Layer 6 of a small transformer language model trained on English Wikipedia (12 layers, counted from 0, width 96). Numbers have three digits each and are written without spaces.
A neuron's activation on a vector x is SiLU(gate . x) times (in . x), where the dot is the dot product.
The model reads these tokens: "m" "a" " was" " ex" "p" "ell" "ed" " from" " the" " " "19" "50" " n" "ational" " team" " after" " she" " re" "f" "us" "ed" " a" " m" "and" "at" "ory" " se" "x" " t" "est" " in" " July"

The vector x that enters this layer's MLP at each token. A number n stands for (n - 500) times 0.006.
0 "m": 463584544436717407479112368515457500443324706630399250481458557383300141427364554478518299373238637903421725411414366506247559529381267495277613615444800724511499360298520582494530616594541533372379447591554454301462267364495487630482487532714335439417401462576574582419486687337321241585
1 "a": 591583572402802453469163427445416510355611444539587433481492482467396185676538366495541536394295627790518868526389349504356378497497387503306663694394764575588572303492505419554529709676430554698273407569746396511563360467558604807462486440503421372292118249631573469640576674421513201479
2 " was": 385473487464543310703427319577442744418503320566631346463422540306420231510813632420492430232411836659561676159488740515556373547512471392135500616465735500341699361555348541500548549653560398490440412537600321592554407534806391314382759503233355431225237382512712764488515631457400371224
3 " ex": 547418505284813329792390115661439508529487628704380545555490382403478439673436173535477464376343513604340816370327408573477459583586326509291584639566634520403670393364472392417415601725447355544534557671587469689453257471710252406285581426312310436546211588429655778475315749451404626540
4 "p": 370523784498387257660281259326539702466272596451524505559485438416346306602299474455815547553442700677551691258531607461645507556475408368236511323651568765528557285425576370518381449681579465452580342628676303681420176480449479746495708370778249151400074450662560458486458638448249323603
5 "ell": 422512464689515457595357294468346479386460639565546321474535523377499635425421650685442326217349774713523754468334239661251366570448282519210605569492673649658520421338214396510374523655608604439479721629542486650542345239404538464281578355688683302296100551581569611829666541165182476477
6 "ed": 386524438322828452602319507331434547410736648385450332351427631463555171455627657259723308339550864677477750347439582723371382428514408439304543454518627567531430397629482254495558658625343460488325426609525225776383220235611553487330709311688537426300149330553616622606605473468217406256
7 " from": 538641451265682358754307433669354563379488387416528426352448425383464069602652407472546339373463703697469697454317579545256484753529449431107765597587607617431640493506367622406560737588440327525368330536488279864653296491650345308478440495473534339367284381588632449538476624464244386288
8 " the": 665557400309622356801434459681131544448486484395512448574454431382311027673631399594522430373327826497620651316407646579547501436439414432306796591751602626503744465424423437385593788590624397414369365626455386772549369444608544422379541395568480372434271397589576516373432591367280249327
9 " ": 441575584575556373617350410622487476487433563478618333595457401513533362517449463397481591401376636772571718334368574525486447790367507305371612794668771574557604175447394141370553625563589353603488440651692283945521345627453387612591703179400447527379207470562554483499444808426430342215
10 "19": 562707481437534255536462279523426490475621589464484247778481462447487440583543570538456516401387667653499590389157795487530515552645493172458742593503546572573407160362577553311727593481677566459458137633764416733476439534416495560385533194271461492386058591562343621425545769287354511300
11 "50": 520524570470770330426274589513376676322448510573420268743467624442425400655358407522509528327318630843610751217231880767510411349281610377499661467707648529503511321230554544658698490499618545339464568704592311632482211310386467561340413477476296469332247407529532624752592618390477548201
12 " n": 531627641333663473587411404550481521425263513459340455500401416483249578714446519374471338671444410781867671238348498646570488493415234464256491535419740534477496441419559340448548584654511420463489534637655354769464378582401445491238222349352407414524174331510787487549563933605368357337
13 "ational": 645413491541755245715343330369451544481311616425647311610396512281473184619454579729553312374436600727660605377412451540276463392400428245260582675388587598659474507465517468381437582649586390476483331721359465562507293428514621703276704240517289510171169418612640589465420622314339328696
14 " team": 407680531496773402497160336660416465537210309294544386418361476410609262568609530609643261352226369684568753301245636511589313482322543328101534613402678582469492468424396384342460846521607271577424260656576595378524409570750671643396541238514302478306386454579648531632508649327477493378
15 " after": 365648484320535341712265380757326599513370399487495276552389362438522176558612600590447289339460603753619627165297852436382443436596395384238676626534473601277399414465259505474595668552562491411440561597462379707735367418688477545572331374344384474282290499377678597525568687448380352174
16 " she": 526423380433476495616365382799532630428406450468533551409449395525275374620776600526504469476339424740741736285297536529484321440645372298147589767279638533173607501355231439375688770513700550430504556713659390585577458522486549447386737383417284456314267347524529768387532674159516465473
17 " re": 501661819474627525595330363854444501476224460504547225706441403520568203620419402415618086523300404683570636420226341587627389753684356434314559561672575687321587358381373362618469720662605491521413249651600470792317493408753294416347544351412291513387275344530595589387383610286453573424
18 "f": 461400844324366362698223345633440506403399351510461421339463442407545496617300386447376321653460405835762682308400393695352488339473617474514503518531594764584554304533531251222445458561762438450365420595574353471381385492581523262370559050720202290358223350492533592512333663153395539493
19 "us": 510642598290596315525340254484380527306633371423551408370705278276707450513545352496450293650408461708616839554516387854276345626399385308525616425462824474492580424364395222365461762662707694615564476689684395498508493461600485622363699278390402338333211598600420570646639517389323326609
20 "ed": 336596410278645353575407462457419543342632664369505403462487621451458247453751784397663259434499738779490712162458607715322245397377433540390458354472557536528464311779453307417481731615410532472343448572449388669376279284520572576279668406637415454194139261573594730737674523466328411257
21 " a": 695583393398558348753365487635441529424497301450591350591315376324279170574412607470361387409488752293827606322296608628535479493381532359185614610689650680430607504529375443513424809548612454509454651498578356839418347454490430558324613290438272617347199174635418674350394654255408270399
22 " m": 539728648422601356693209367608481633584379558628664294487371451491102397522481432543547351326314593818609554439447392569231470472544325414211490533627646579346616335247394208584578562672507320294556340686549512797517497469410437547469464274522486540428302341491501513322439821435287281406
23 "and": 518581418255484526560240457343385635243279474838608302390429374524567477653522445710435419343280753795605696258384436636326562653260491418394542690360458542451579203416309453513392740623582350093395569672482408706591391453711747511479333434622345587462290413534673611708600663350580266427
24 "at": 677693738538645490472198362314258392507700318408375397323660448421520392656372392388792497389408699512597710417515637644174448444149502330066633492371734562401630418362462576537611812442543511490351469639599409542563175443597407664510320314644365433420330480613635934476598568374434209415
25 "ory": 591525416356783314501501432535312421442352565495614334382553468322419339519595533380697390470429352698419722361546485618444461463308307266084593758601622572570498640548632377373552782721576390454360591633675531549629238351452559487237540412332309463041405345559535755588529475467393540258
26 " se": 475651702242647264691318418753603339440507301328659419586474494513335306688498593485544282441179541781582552390339408606450338377285536440262460481204621680265513407501344172331498691604576384600660194688622411769253513329459437603401536191477377548331238470587504519328518665298486450628
27 "x": 563523444356603268593378196372499509485447530474556632508592439230524390265250457557430417564091576715550726248388465620500356485604343495359613515637555602563609302539472470562450598790657453627520703629698560428285283340547366725238688344443429442245110627612457655526626739397470317448
28 " t": 468730576558686341648248363560384496509395248354741607389408343417251441545233529529579188645281451578584703437381420572362391496469523474237550401399614561371499380342573283531544695649527354437238361601567452873449562474585433476606464289601352550375288420601733509601487861453359317415
29 "est": 598567605521517488496380190552345447411496385715669568355388496323525343491539665738622477454221760647449612233376491633363504577249388262179505391484550554661587309427382363329431711587634376054173413765610375539582373350596419432250452315737416428428542401511559634717631647297559609563
30 " in": 514664539205726427666208266751330474364453315440652334467270408402411156647510369618602261403483613704605678268270642494304337681415447377131700596688631557378612573394394496334532587582338283508595317536422413772534277479592403451547442493407493498424214535440501679616614653343473548420
31 " July": 368554634477550360498260416454295435370322378498559526679419481559522298864536638576562176297289709843376536312241620437413509356219509493029712622572557642422539314388366205423544624440620487556390417596711354592397464429440431454620403425319398546312228546614599492604521671057299386321

Each question shows the input weights of one neuron of the MLP. A number n stands for (n - 500) times 0.0014.

n149 gate: 560284475470445535559587393377420554733465416544469631466368393438399573568534584636463468512487789561456590535363708494758584506481463541510417567542516586424414606638500373494385570358460525558580559725380423451531736588396611526352540537539485461395752519672475434497316567298397347443
n149 in: 497582508373541396351291515575503497523269489285475506455470448522645583412489413525400288464418470443446558569602582561406269422675456520295460391624497446581440491500416494674389464405489606387620542488415591390555515413547403517441444607429589564466408508569522535541594667575267602539
On which token does it fire most? 31 " July"

n124 gate: 481530583392454440482557439384503494516630543426546736525397391593744425652418629595246548403351449509594452373418643540525396446531375481661421519343406563561459750246608616456411476591698528445365472490339570591430448491346693456385537612500540503359543438476602470303522443586484441618
n124 in: 503656429640442541740308356546633411329411460617307528559585612275322544327546454347405558566540536632363678659271649451689546471444464515392425613426522595549339440457506518497485455604448552530459629445471612433524585467590334506537537539695439584541480590470318358391513585543484527584
On which token does it fire most? 27 "x"

n201 gate: 592570333412385497606418480357410470649445453519616474475435531475774577367571544341394539448395472597720474555311570287818591707408615532413352494473529539485526313449666559513625543560460434451452610582484352457605523346469524429649418607518484743628386570639355612559484513412545600535
n201 in: 488694531545542399524481647436419464547484359644421469448509611426443550681364472573414685271370386560422481608456357460622338427485421614451660444748409579676669327423586521569277458497561430515487678603615578482503670482590601393645374618515530362509523618446488391434519431326532589574
On which token does it fire most, and how strongly? 23 "and", at about 1.3

n77 gate: 607481487566557586640603477411424528477673654368673493490690686523680503576624609398372677459646390684425540646369377519799436560348354648414428336447320388403569530506537344461369516534522490576510429645520522497424342528670410408610317534519474547415319591560481429465454345734473466409
n77 in: 353606456421608468596620610469319512478506789612481401444558396400378624371318547633404545564421339407468545574490352292392416487560608294639583366503376343424628385560455395656578491355537351497392481425500485555503467579628545535362674414576537412405646509332503581525475516339297422399
On which two tokens does it fire most, strongest first? 6 "ed", 20 "ed"

n82 gate: 399609577455293326549455429584495476563582516590457472429390497650623361532557582722581449591690497603464455708528511440436497497525651443494623419626444506392358363637418346558492583598602638473519536529372449452546451473396579461618481555450522463425448561503484595521762452457486634555
n82 in: 351492370527606327478523572541495569481480538571598438450392357566392528362652406557322263441664428466391617559422492443508571540289549544436528537540433469451461446636338549550445495477457538454503528451414557446397333454373596565489308556497579598307462519497343394535749477456457616453
Its three highest activations, in order, are on tokens 15 " after", 20 "ed", 31 " July"

n152 gate: 433421473480574674458191625574518427600506437317581472458491346533668629390440407482413534435454479531579534407377342488316656528512473415676549362506589355446435512521366533534494323481411563672577618226588399577503449426353576481570626137456431544478497521488443422541564485455457543643
n152 in: 568514406409617582369309621514678495569459573401573647554564644571641462355450435345469518616420478480629781465471534548359410596628436591506416353587641407558621407574386539569345328464528486544543477358524475483322500616569516570702542428393452485486422500636545595583601448523456505457
On which two tokens does it fire most, strongest first? 19 "us", 9 " "

n87 gate: 401395542337527407544565434636350529464611539407452371470533373503456365450521557533554469468436591408418658583567727608690524398388453497494356564503528512559402445427481557702554509490482530618445458447541544397497487685615375475588288542413569337638685321367440546391537460461231644775
n87 in: 518532497200374653403401503644608586542525399497497624542529500464480536400462345571535460421410680537578654353433428612488541558509462306696360433511506485433330503383635476506675570550620346503473577466370456485614513480485503491491464472590397553567519906588443454398503387332393474497
On which token does it fire most, and how strongly? 8 " the", at about 0.65

n195 gate: 470705488375512351568569572539524668603540557461344497566544476503553500381399365539404313447503697636728475512500533500475659683576524536660426540520592549596586485500509581717548574525515362361488632399249662381479417494465384441479518609529431535393446734565358572728436373404435497421
n195 in: 542265793576497460470500538437444607543366455632527515527313488413482482479440464449443616444543518509369572457534500527608401391546369431420482445616792509276355463473537533368563500478479653352518419377613518625476506641494427611291434580318569381684586369568449535604712615425522593540
On which token does it fire most, and how strongly? 11 "50", at about 3.3

n14 gate: 597456712374631441545400654414627587497497611446530442533316402397479463619622482611692619391491338398451665668810561560552467472488556491468411472442457336633574497539640449712659583628583596518457373358597473503488571415594509506376458397304479358589561640355588448580540454455494552524
n14 in: 500537688363512545648406494309491407509567567389389452468246563509540458601599523523582634405438446383301661648727524445506518536423595468541479506537512407602347497403445389494693529584474655520368336482552463439578584351618517527441579572471515378563550708336626525607434611445282463536
On which two tokens does it fire most, strongest first? 1 "a", 19 "us"

n177 gate: 575361512720506423482793450571439486515451530161467603679565474470681406377529443521601315698455305448608368503630698488497488463527485634490464540511491308410485442377438438539589587532368515526436455463419611347515484541509601454560601398624385503376551461626682483547515433467466557527
n177 in: 485585480565340467543488304649568458526419613483347373570551546573579435466580433520627419614453469518491554676426456402533549378398626456457550429481594254590624429623488353639338517356526408372349483379424728243554432446466598408494564417520385509476617515506555425594609560509384369322
On which token does it fire most, and how strongly? 14 " team", at about 2.4

n255 gate: 607546503549450244359596459575305557342362481439597520416662459665484318676489472469514610538672410471455595555585638361446391629624541567473560523648565529571503408652448428497416440518475608536551631290421717472462610626456392511494500515619475517500441426385508409497403517539509521413
n255 in: 325567388483435535477423435353508384454497352400474526414421570549408485334435346494352479382494547515442621485302370654483534521301545437609427631544587383589468474491512568360537531455565480612617440482470595387371725388553547433532503412661588646436369399486343461272430453358491668506
On which token does it fire most? 12 " n"

n64 gate: 587616439471632518515492624470500454559560434616447611617365527548612601368563535510497571547592379617600332649466559432552402500669435472535554516593443555510609401492324387392588532508610492470448624489238585413448508441490488474482720576589407442495548477582452466634546451513516403426
n64 in: 650591500562459554462663511486617596522341426470481565387549546417549455533576511399511526570584570610489543551480397613365555608703418392617430424593576559508590313431380393376580397482661637568441608341394652503348488538557447661503533450500390460604708486440691505668430545387474402447
On which token does it fire most, and how strongly? 30 " in", at about 0.41

n223 gate: 547594463530555567377584419334720581582680345484404264687239549687546589488586344466416545512494391660544471471424396329462494455670469603672452490560424698497599599585696543592615527516525550543494600679360445534295616549427422637531441268536488503519665604430544563384500599559484497582
n223 in: 370417615386396445515662717628425696562385570523564491526468488409647491413515512474544552393482506735443524391494533462581260630275584476628560464492467500541632394633573555674503488341395599546626441272402451523578472402509645708417606516517541362293463423538403407523497476559600545539
On which token does it fire most? 28 " t"

n140 gate: 460573566539585240497657715500463525517633480426403641451655399511480494480537403540514637503578441394500758589442436551541389476529407569531380547555497659470307609506690355465489638542489705542421337632634593497492421438480414400687500515469417515415442497463537437275558526620600596405
n140 in: 689460547405492435378509477573441648470435465702563497467619476451318612575530399465495406430398556430414328663447472505433554463558468366410358606550542629510522500585376611539489446668651405591494525431480658476452517540457503253382405564473668417592599334602629616551483612421486547563
On which two tokens does it fire most, strongest first? 25 "ory", 3 " ex"

n218 gate: 423645433691322487456530467462391662526661532570434458541503413618631568563644551456408500329452469484432566467639455693490528817468556449446523636350445510351532598567674431390560481470428702297565592663394634610662557522419497510500351514485506460312470757319338567519620640484523671449
n218 in: 492366446467500599500491468464511427728477601416253434441594544596492549464394525455576357506361401581457456622379546500425584306528564350512713373424557413627451410650375550618357616760503494616494525432553351533387422483437633564568551413536590362546554449561424424503566596458424373364
Its three highest activations, in order, are on tokens 5 "ell", 10 "19", 19 "us"

n7 gate: 659539481587436775666397626503540410434654682379407643593369570553388399381485534605519661594487403513613465494348453571554515586500491568408535497428503284660380424309580549563472564726377515396522565412380357390339474621400395659603686450491512591288596349482385575585601570549605473487
n7 in: 622602724534300345431593464480489542444581251569540304697443386485585343583543494483552374628602350512339359560568559488500636554491592515494470390639473577576319455468335529468517608439635350383521509445606440471489633443384447482427439664666641606571405661460564508466494539480515458523
On which token does it fire most? 3 " ex"

n224 gate: 579436697459397561561541633322452601487527321546676417484320253510449600532426278565529500612622465440401568631683493559460402658516539320584613503491483497396540735510615562646539561251435542471507307726527368513462357605334633369437379605487542449460517675522408620468400500409695601737
n224 in: 463442585602508389534456418671639252360582714469486514347556414562716413400486364607461450433457638523489550442448549528445618351477400480590471338348690387513581532471415449419602353401570486603543517562521606573536461530500434619489472672453514447509350615492622582397301453407494380463
On which token does it fire most? 24 "at"

n219 gate: 442715366537480482598518464284429472459347474546364503430431506363426589437428267488648488466453375458644623563627324535399532488758500325568464349617592569511524425684413411530433594383623468683565564497358483589432512540440531536433323497523390627539478606417404455454577360517491645509
n219 in: 429675528648184578508602497377583372509372562393590503511611461528561307569425373562472447503298426578494576503511477436345419413429558466623474396481354327548408558523474425500416602285567422475440610506359530572569527522467459497457553611588335588454368526503429527337618486419634668531
On which token does it fire most, and how strongly? 2 " was", at about 0.45

n150 gate: 358586270497420355593406373472639645563523534322466362465333534368500442181612343544500656475462540629468403613666513387660613574453500393577548545563490568494417448370578562494469349703407494373250459526503543463537627396454558551491563570283537471455390684509428446627494571637717612443
n150 in: 362611449660597438568494562467615613552667500345455368512338374485430546470515482461431739494436433635527320565482612354641634444612574503481889436316344577438512448446460441592461471646592423329396560641528474429559602556418558472548461353456613584476551491497446307515424549646636523536
On which token does it fire most? 10 "19"

n23 gate: 400429582462416528404616465443485304653409554358404454639593464336509454536611412617563484426625695395616453684639472530451449500375542612426723673468534301349717547595434503485527464506506425693346555576415452243438468512334614531345506603556500718463497430479521474545531640376456512540
n23 in: 488433443535370528568587531592488483491429590425545371639589376491438445580610371479569531615321603411588587478745397389417623388524506618564506691491571266446472358430740587347410344631527404482337358421418485242453619465468506568346530599506413371436487430541313381604402618407494532430
On which token does it fire most? 13 "ational"

n39 gate: 484566612395521688757535594534591369406516577379586696640473406509533449527674484546383474445494403452472401340620597633484444337497622587675627544619598716427446478587635482364509418671546294588301512588519667414321543521509575376553611616413666445462549632610525440412620599512427503666
n39 in: 452566342557544468417520462636326551494587508307338380483472489520319509353306581547553541569449596399602503659380409425686676506622539292431489543387446411511598350593483397454411451372561659362580489482620417456379383516393511555647564467503478424469437557409511549503434598534621414361
On which two tokens does it fire most, strongest first? 8 " the", 27 "x"

n119 gate: 401503627404382424564369532561439313525579564325460645648418573414355572655533592344258586548379665500569440525560463555421561256500655497670440450467375380384528522516465274569368603477467460482497611465426506294582454494331411412392561595497576571469677300397401580558629589362414396540
n119 in: 267474542275438388372531575554527631543659536605446374464536506536594497411551521389404106447448482370442438584457530452595509485464586473426617417506592509517420506403363485347584509455488578429528494412465394553657481332692459506685623314500306418604596613266530532530521587401624598564
On which token does it fire most? 18 "f"

n76 gate: 653434493487517434463458482604819529490671466530463531412370553544407624463563632396463437371548675251688605535779537399652386629572447547511641490283311445379438680337622584342604477518600466487441537698560563656513691457404454621333503212546601571400331565527344493543428382648657484537
n76 in: 386599506449409411427605398582582536341471368512387670451476711749380371421418405524476497446559683487484341598663494384594448405636539497435412406603434544390723532497297573506623636497506631606522491477564388555566598764611405563534552362539283404541487705515534441669553585469430592506
On which token does it fire most, and how strongly? 16 " she", at about 1

n4 gate: 452485455664500320494641666494669451585491277476383272503634565576479460426420545488605478618381438355347665404328445530494455630311527494535478411514503549483565680530469620614482465478491428328377588607594393444538535329494605321427518574515737629601388463524663448361549457536612497692
n4 in: 503486569431393506418500518441475478593521489252312453680523405658534377514373526574423384492500469333462533450576509369576503630402712661494602491382360430401576629549367633389580643609545600458412603644700539486385439617396508509370606509378648503480558526469580660478445521583450671523
On which token does it fire most? 22 " m"

n98 gate: 446559424552547428487549556513366454519569358620468377541659503525624565641541452361396428298423385542548467657516334610497408588382456449507581494658558425348691350411700399468437503295199494357626728480612506522575446497457469493526342301401503679497638583597446552500303568765627491554
n98 in: 619453506530419395355289641578486323566491607599593624446553375497481517536595410556497497553420572538331401648512574562540528459409522506557529419516442459516578584540447433463506494647665334403488469473603592508350440616497350309528565431434391550497344569372489348603500407227314386326
On which token does it fire most? 9 " "

n28 gate: 479527585556348466476632475485396459531491470267569463530536503491559438757536609413494459366607476298500578644475653606491624297683327424713246395485454593389404497356494455534518479583467307628500737525411479449449342509527386534488573397438500608423510454324424375348549475527516407332
n28 in: 575494399394381411511464533548633386573592612601517420431554441295559494423392290523248476540375674609299598497350477411526486604549437520506394479630606556630332601454449583541425523460463566426503523518344435452475414545500620394546534515452417449394479307537289741492447633557559644520
On which token does it fire most? 21 " a"

n97 gate: 543553506581599701486592602722342691451541489494543623520613525627570503472491408443437363494393472579590512470330419471336600592596514520531412694522506426578418414682369360500423402448384443325538460620248582605489638472410672438509540341408586608515491494602503547545310488429580550430
n97 in: 568480396525408377439422538439487655466559451420472563340663546578492529332485428436500409492448515540647567636500370346466515484620515510332518590619605436612434229609489508492381551574457374579397508608319434505350453556401572489654539610487526611479453510485471450579384388487577480435
On which token does it fire most? 9 " "

n74 gate: 579454368418423529562614418534451591589510497406372397462373562544654439457469453537481741463468577362576328529516433450442506674405655538507705397539398407527603680250549375542597561756509581398350340579304448543392547433485482571430613560729335471516477357448286319660465542297574509506
n74 in: 401302636481517361539564553363478544651523534565553445582600644525541440556506446466486538257551613474283448628529588632629610520514425545509494457511575428564584454705491562511610638455383581458425359441650575550649377492461394434381393449421447632494383426323534438331618474360666473503
On which token does it fire most, and how strongly? 8 " the", at about 1.3

n104 gate: 532531468558653654597579540547699488558539608557601481503391631624425578494682452532386704540430336468526513673484250705413544552666228465503451442549471441551474513490500481587601696513566374503406557450206453425528568351553515663640576493552554447539399311597424640622626572323278494631
n104 in: 449379336520550509412340481509506489485528438423748421506456651619480500389392396712305722471533555430656558482409446541452524534473401631686412503711542388553436570560414720551468544566494379544527426491546448480459535497718460713652544396414591395612443575436607628503446573656301457500
On which token does it fire most? 1 "a"

n121 gate: 571497567370437490241593390418547482613691264586395395596547478474384412440573439370335490566561494421380477470510668459294516500477569388568454454687575375545578674461566636588576466480579500308621474798460585768550524584309506530429612364357602567572524578368538589575396257618454442542
n121 in: 407326587436415525450321568509556664524457589503568631548550436384360558400573580660435491532560390460479497384436263639643633381536656333506588728246452393450558369446555435448482506387453470538585429444596386412415595445599500622425497706457665354385408630506583394599552647533475531422
On which token does it fire most? 10 "19"

n247 gate: 538525430432500670406326289431612399481477541629390422430416544579528587456528380503487615633359617468609418533523395591380560555366581598298367607515471383536409575567326544648456522614484491484361668361285540469447436361432472506580336753460409427284487619627348305497700568346412713589
n247 in: 427495402505489592434555529621596556441324467603489531455563418436407397327472525550506543462461593449624304543605587464540447468486561550289528452586472489566588486655592544517625497305384578519557654538448588588330518317391662383318564393411461410326378393560648559569523397611281500562
On which token does it fire most? 5 "ell"

n168 gate: 693543573555528328634637654491553470360516444626581452500357676519654619429568522456638386349614534432576607578644398538600497779522447585503426310588599445583761516405624597619456330573497591568388443490526312342543718574620433577548497403534637444535416312639535551447596487394432678541
n168 in: 461610452624465512368395624541468592419475456577358588500447418375331488526553432376583485585515393555563386411318461547673464402515491524399637442454606601556296757545503535376444646251412657550391390587615468559573560558474606549671636652460479547676500361427697520556439491521577294611
On which token does it fire most, and how strongly? 27 "x", at about 0.6

n220 gate: 381324500394515619520613577380541568470509506435447464441404660417714403450234444309635638410775454558491479433407587415591556597527439393437527458389404515330503497384448509560356546494433550480660438515506634727471531569436617527601518472621568361515582278430482571549458661559634548560
n220 in: 595534484312593406447511391484608477492417441379345547532558542460476376349340446487543542474649503583320378378275427529533556497533497370683481434440541337470475489478511519388430424586367484558582416486500619564415540482434539425671524532563457621429580380548454541646305741511514619478
On which token does it fire most, and how strongly? 5 "ell", at about 0.49

n126 gate: 447668400654379363697442548539366618326538649652338507321546565397419588601484195572513362425380529452336431555486457616537467486584552686666456405430463432565602391624370309659262435574464553389382394462714507356594609513552641367553394475494625403500331490487467599425432354592490653299
n126 in: 705387390555392536438435618447358488414396447384478391409522312299383583649457494403581608411278515506729263380391465666583509590478633428533429538672612558465494416421458509647610454513466537552599682503454383255475527564583506439412528470607375402292673424429415391531372361516584425351
On which token does it fire most? 18 "f"

n250 gate: 444535454563539473829382425571551632500439565575578563562410404507292583564468448506519750452750535437553611419507609383596458352369381209514467537447513553555520507500551529503747529448581753295570595585442414394583538455653689637562526576389506497394708645452493346333460420578312393510
n250 in: 555492503649503691589569464572440562327353451532566550500491449471455494634546439598480431691497687256435506551538588535592555560477658413661521432500408619426625607585434373450433483614460512491571366631412514520625500633287534521570506259333584442512367474332480489377538408428754520623
On which token does it fire most? 8 " the"

n102 gate: 587550629436527478556568463313627636485636557530506506479535615341509635494432497700706366503654336386397432509421675521405375642627583656274494472445451574382586620470546319424608700370411461412460506456603468426538644579482474432497542570520443603631554512412461549264546531369429463721
n102 in: 523447403561477474486358387610565547373426642577511640597556497629590348486424606378560568427416525573500468418526364602622560509494407474536541596692419605500255365532317588593457514597692622500552672649446579630295463472612574626417420582567341348477549604399531566565459406466577412379
On which token does it fire most? 16 " she"

n237 gate: 539615411609363534608362312348587643698549414473394530224523407482541518453447464559406389665560428582635347640464554600579394430628494482516491609440515509625382631485442286518600535666626544555500467766278454418456576639381497539381512386526550417409679545506559583485527415532451511515
n237 in: 722687509528560488353425479733489492471539500567364509555560634541304595511445343468540437363488403583479401506660465410310523557617537558515666646494684521497527613556437514426552420568285561543542645661591571600380512619540539423450651621520506530702423512543529382406470518512500369289
On which token does it fire most, and how strongly? 22 " m", at about 0.64

n50 gate: 655519578659436560459684534717389680435616619468510589606541570406506572417519410609494480551526402447549443719608425529572677404542386358503444632438424328497543593308480548474648579592551474548299519429550541471522449390500593355601812342622545645346243520582555404484855517561586444438
n50 in: 580564426400551459503269411551455599607668526628438550486494464497506555368289566316486464352532550596474574653439503455747622456460503397594617424549730503495625541454568588491435444527449364486488494479446531531564439603559580360354466293616494670544530688691457530438590386565424431324
On which token does it fire most? 10 "19"

n165 gate: 477373549416435366617524235503437447523763566783488589457457528312475409443566569595457356435649452544509437518582535621532514628570611320377506512403485506530441461780506497556399390610357532520462659473536480429565568483644687411666618592489511588476436561509590394531409521500527422599
n165 in: 442458604461580461489425575460614528553530607615721630457420486451407588400586535417491512441628384672450372607538538552650468417483514361472193352500468331573491343555712394447558673573551557395373546476524361554469749407681469601477566543517514379432340436571436497412429545445420414381
On which token does it fire most? 2 " was"

n211 gate: 397406484594451468503374351549583539478301584559373319606684512375415408537635263683469639506579567506591712628487362379560559337588561519477497522578433516450443487563645568601367369411531478512554572451757549353641361339338338577503581533554661403443302588402481584528567545711583422513
n211 in: 491451473417378527570503656677503435554533400433591584491459422400607506564393556471556469540441316744616594515563574529338617645411726388434446593489455548608410400429488547542720457693576471324716562457454549570532484557598318425672556497566284380497559420633471557506548388515594605645
On which token does it fire most? 4 "p"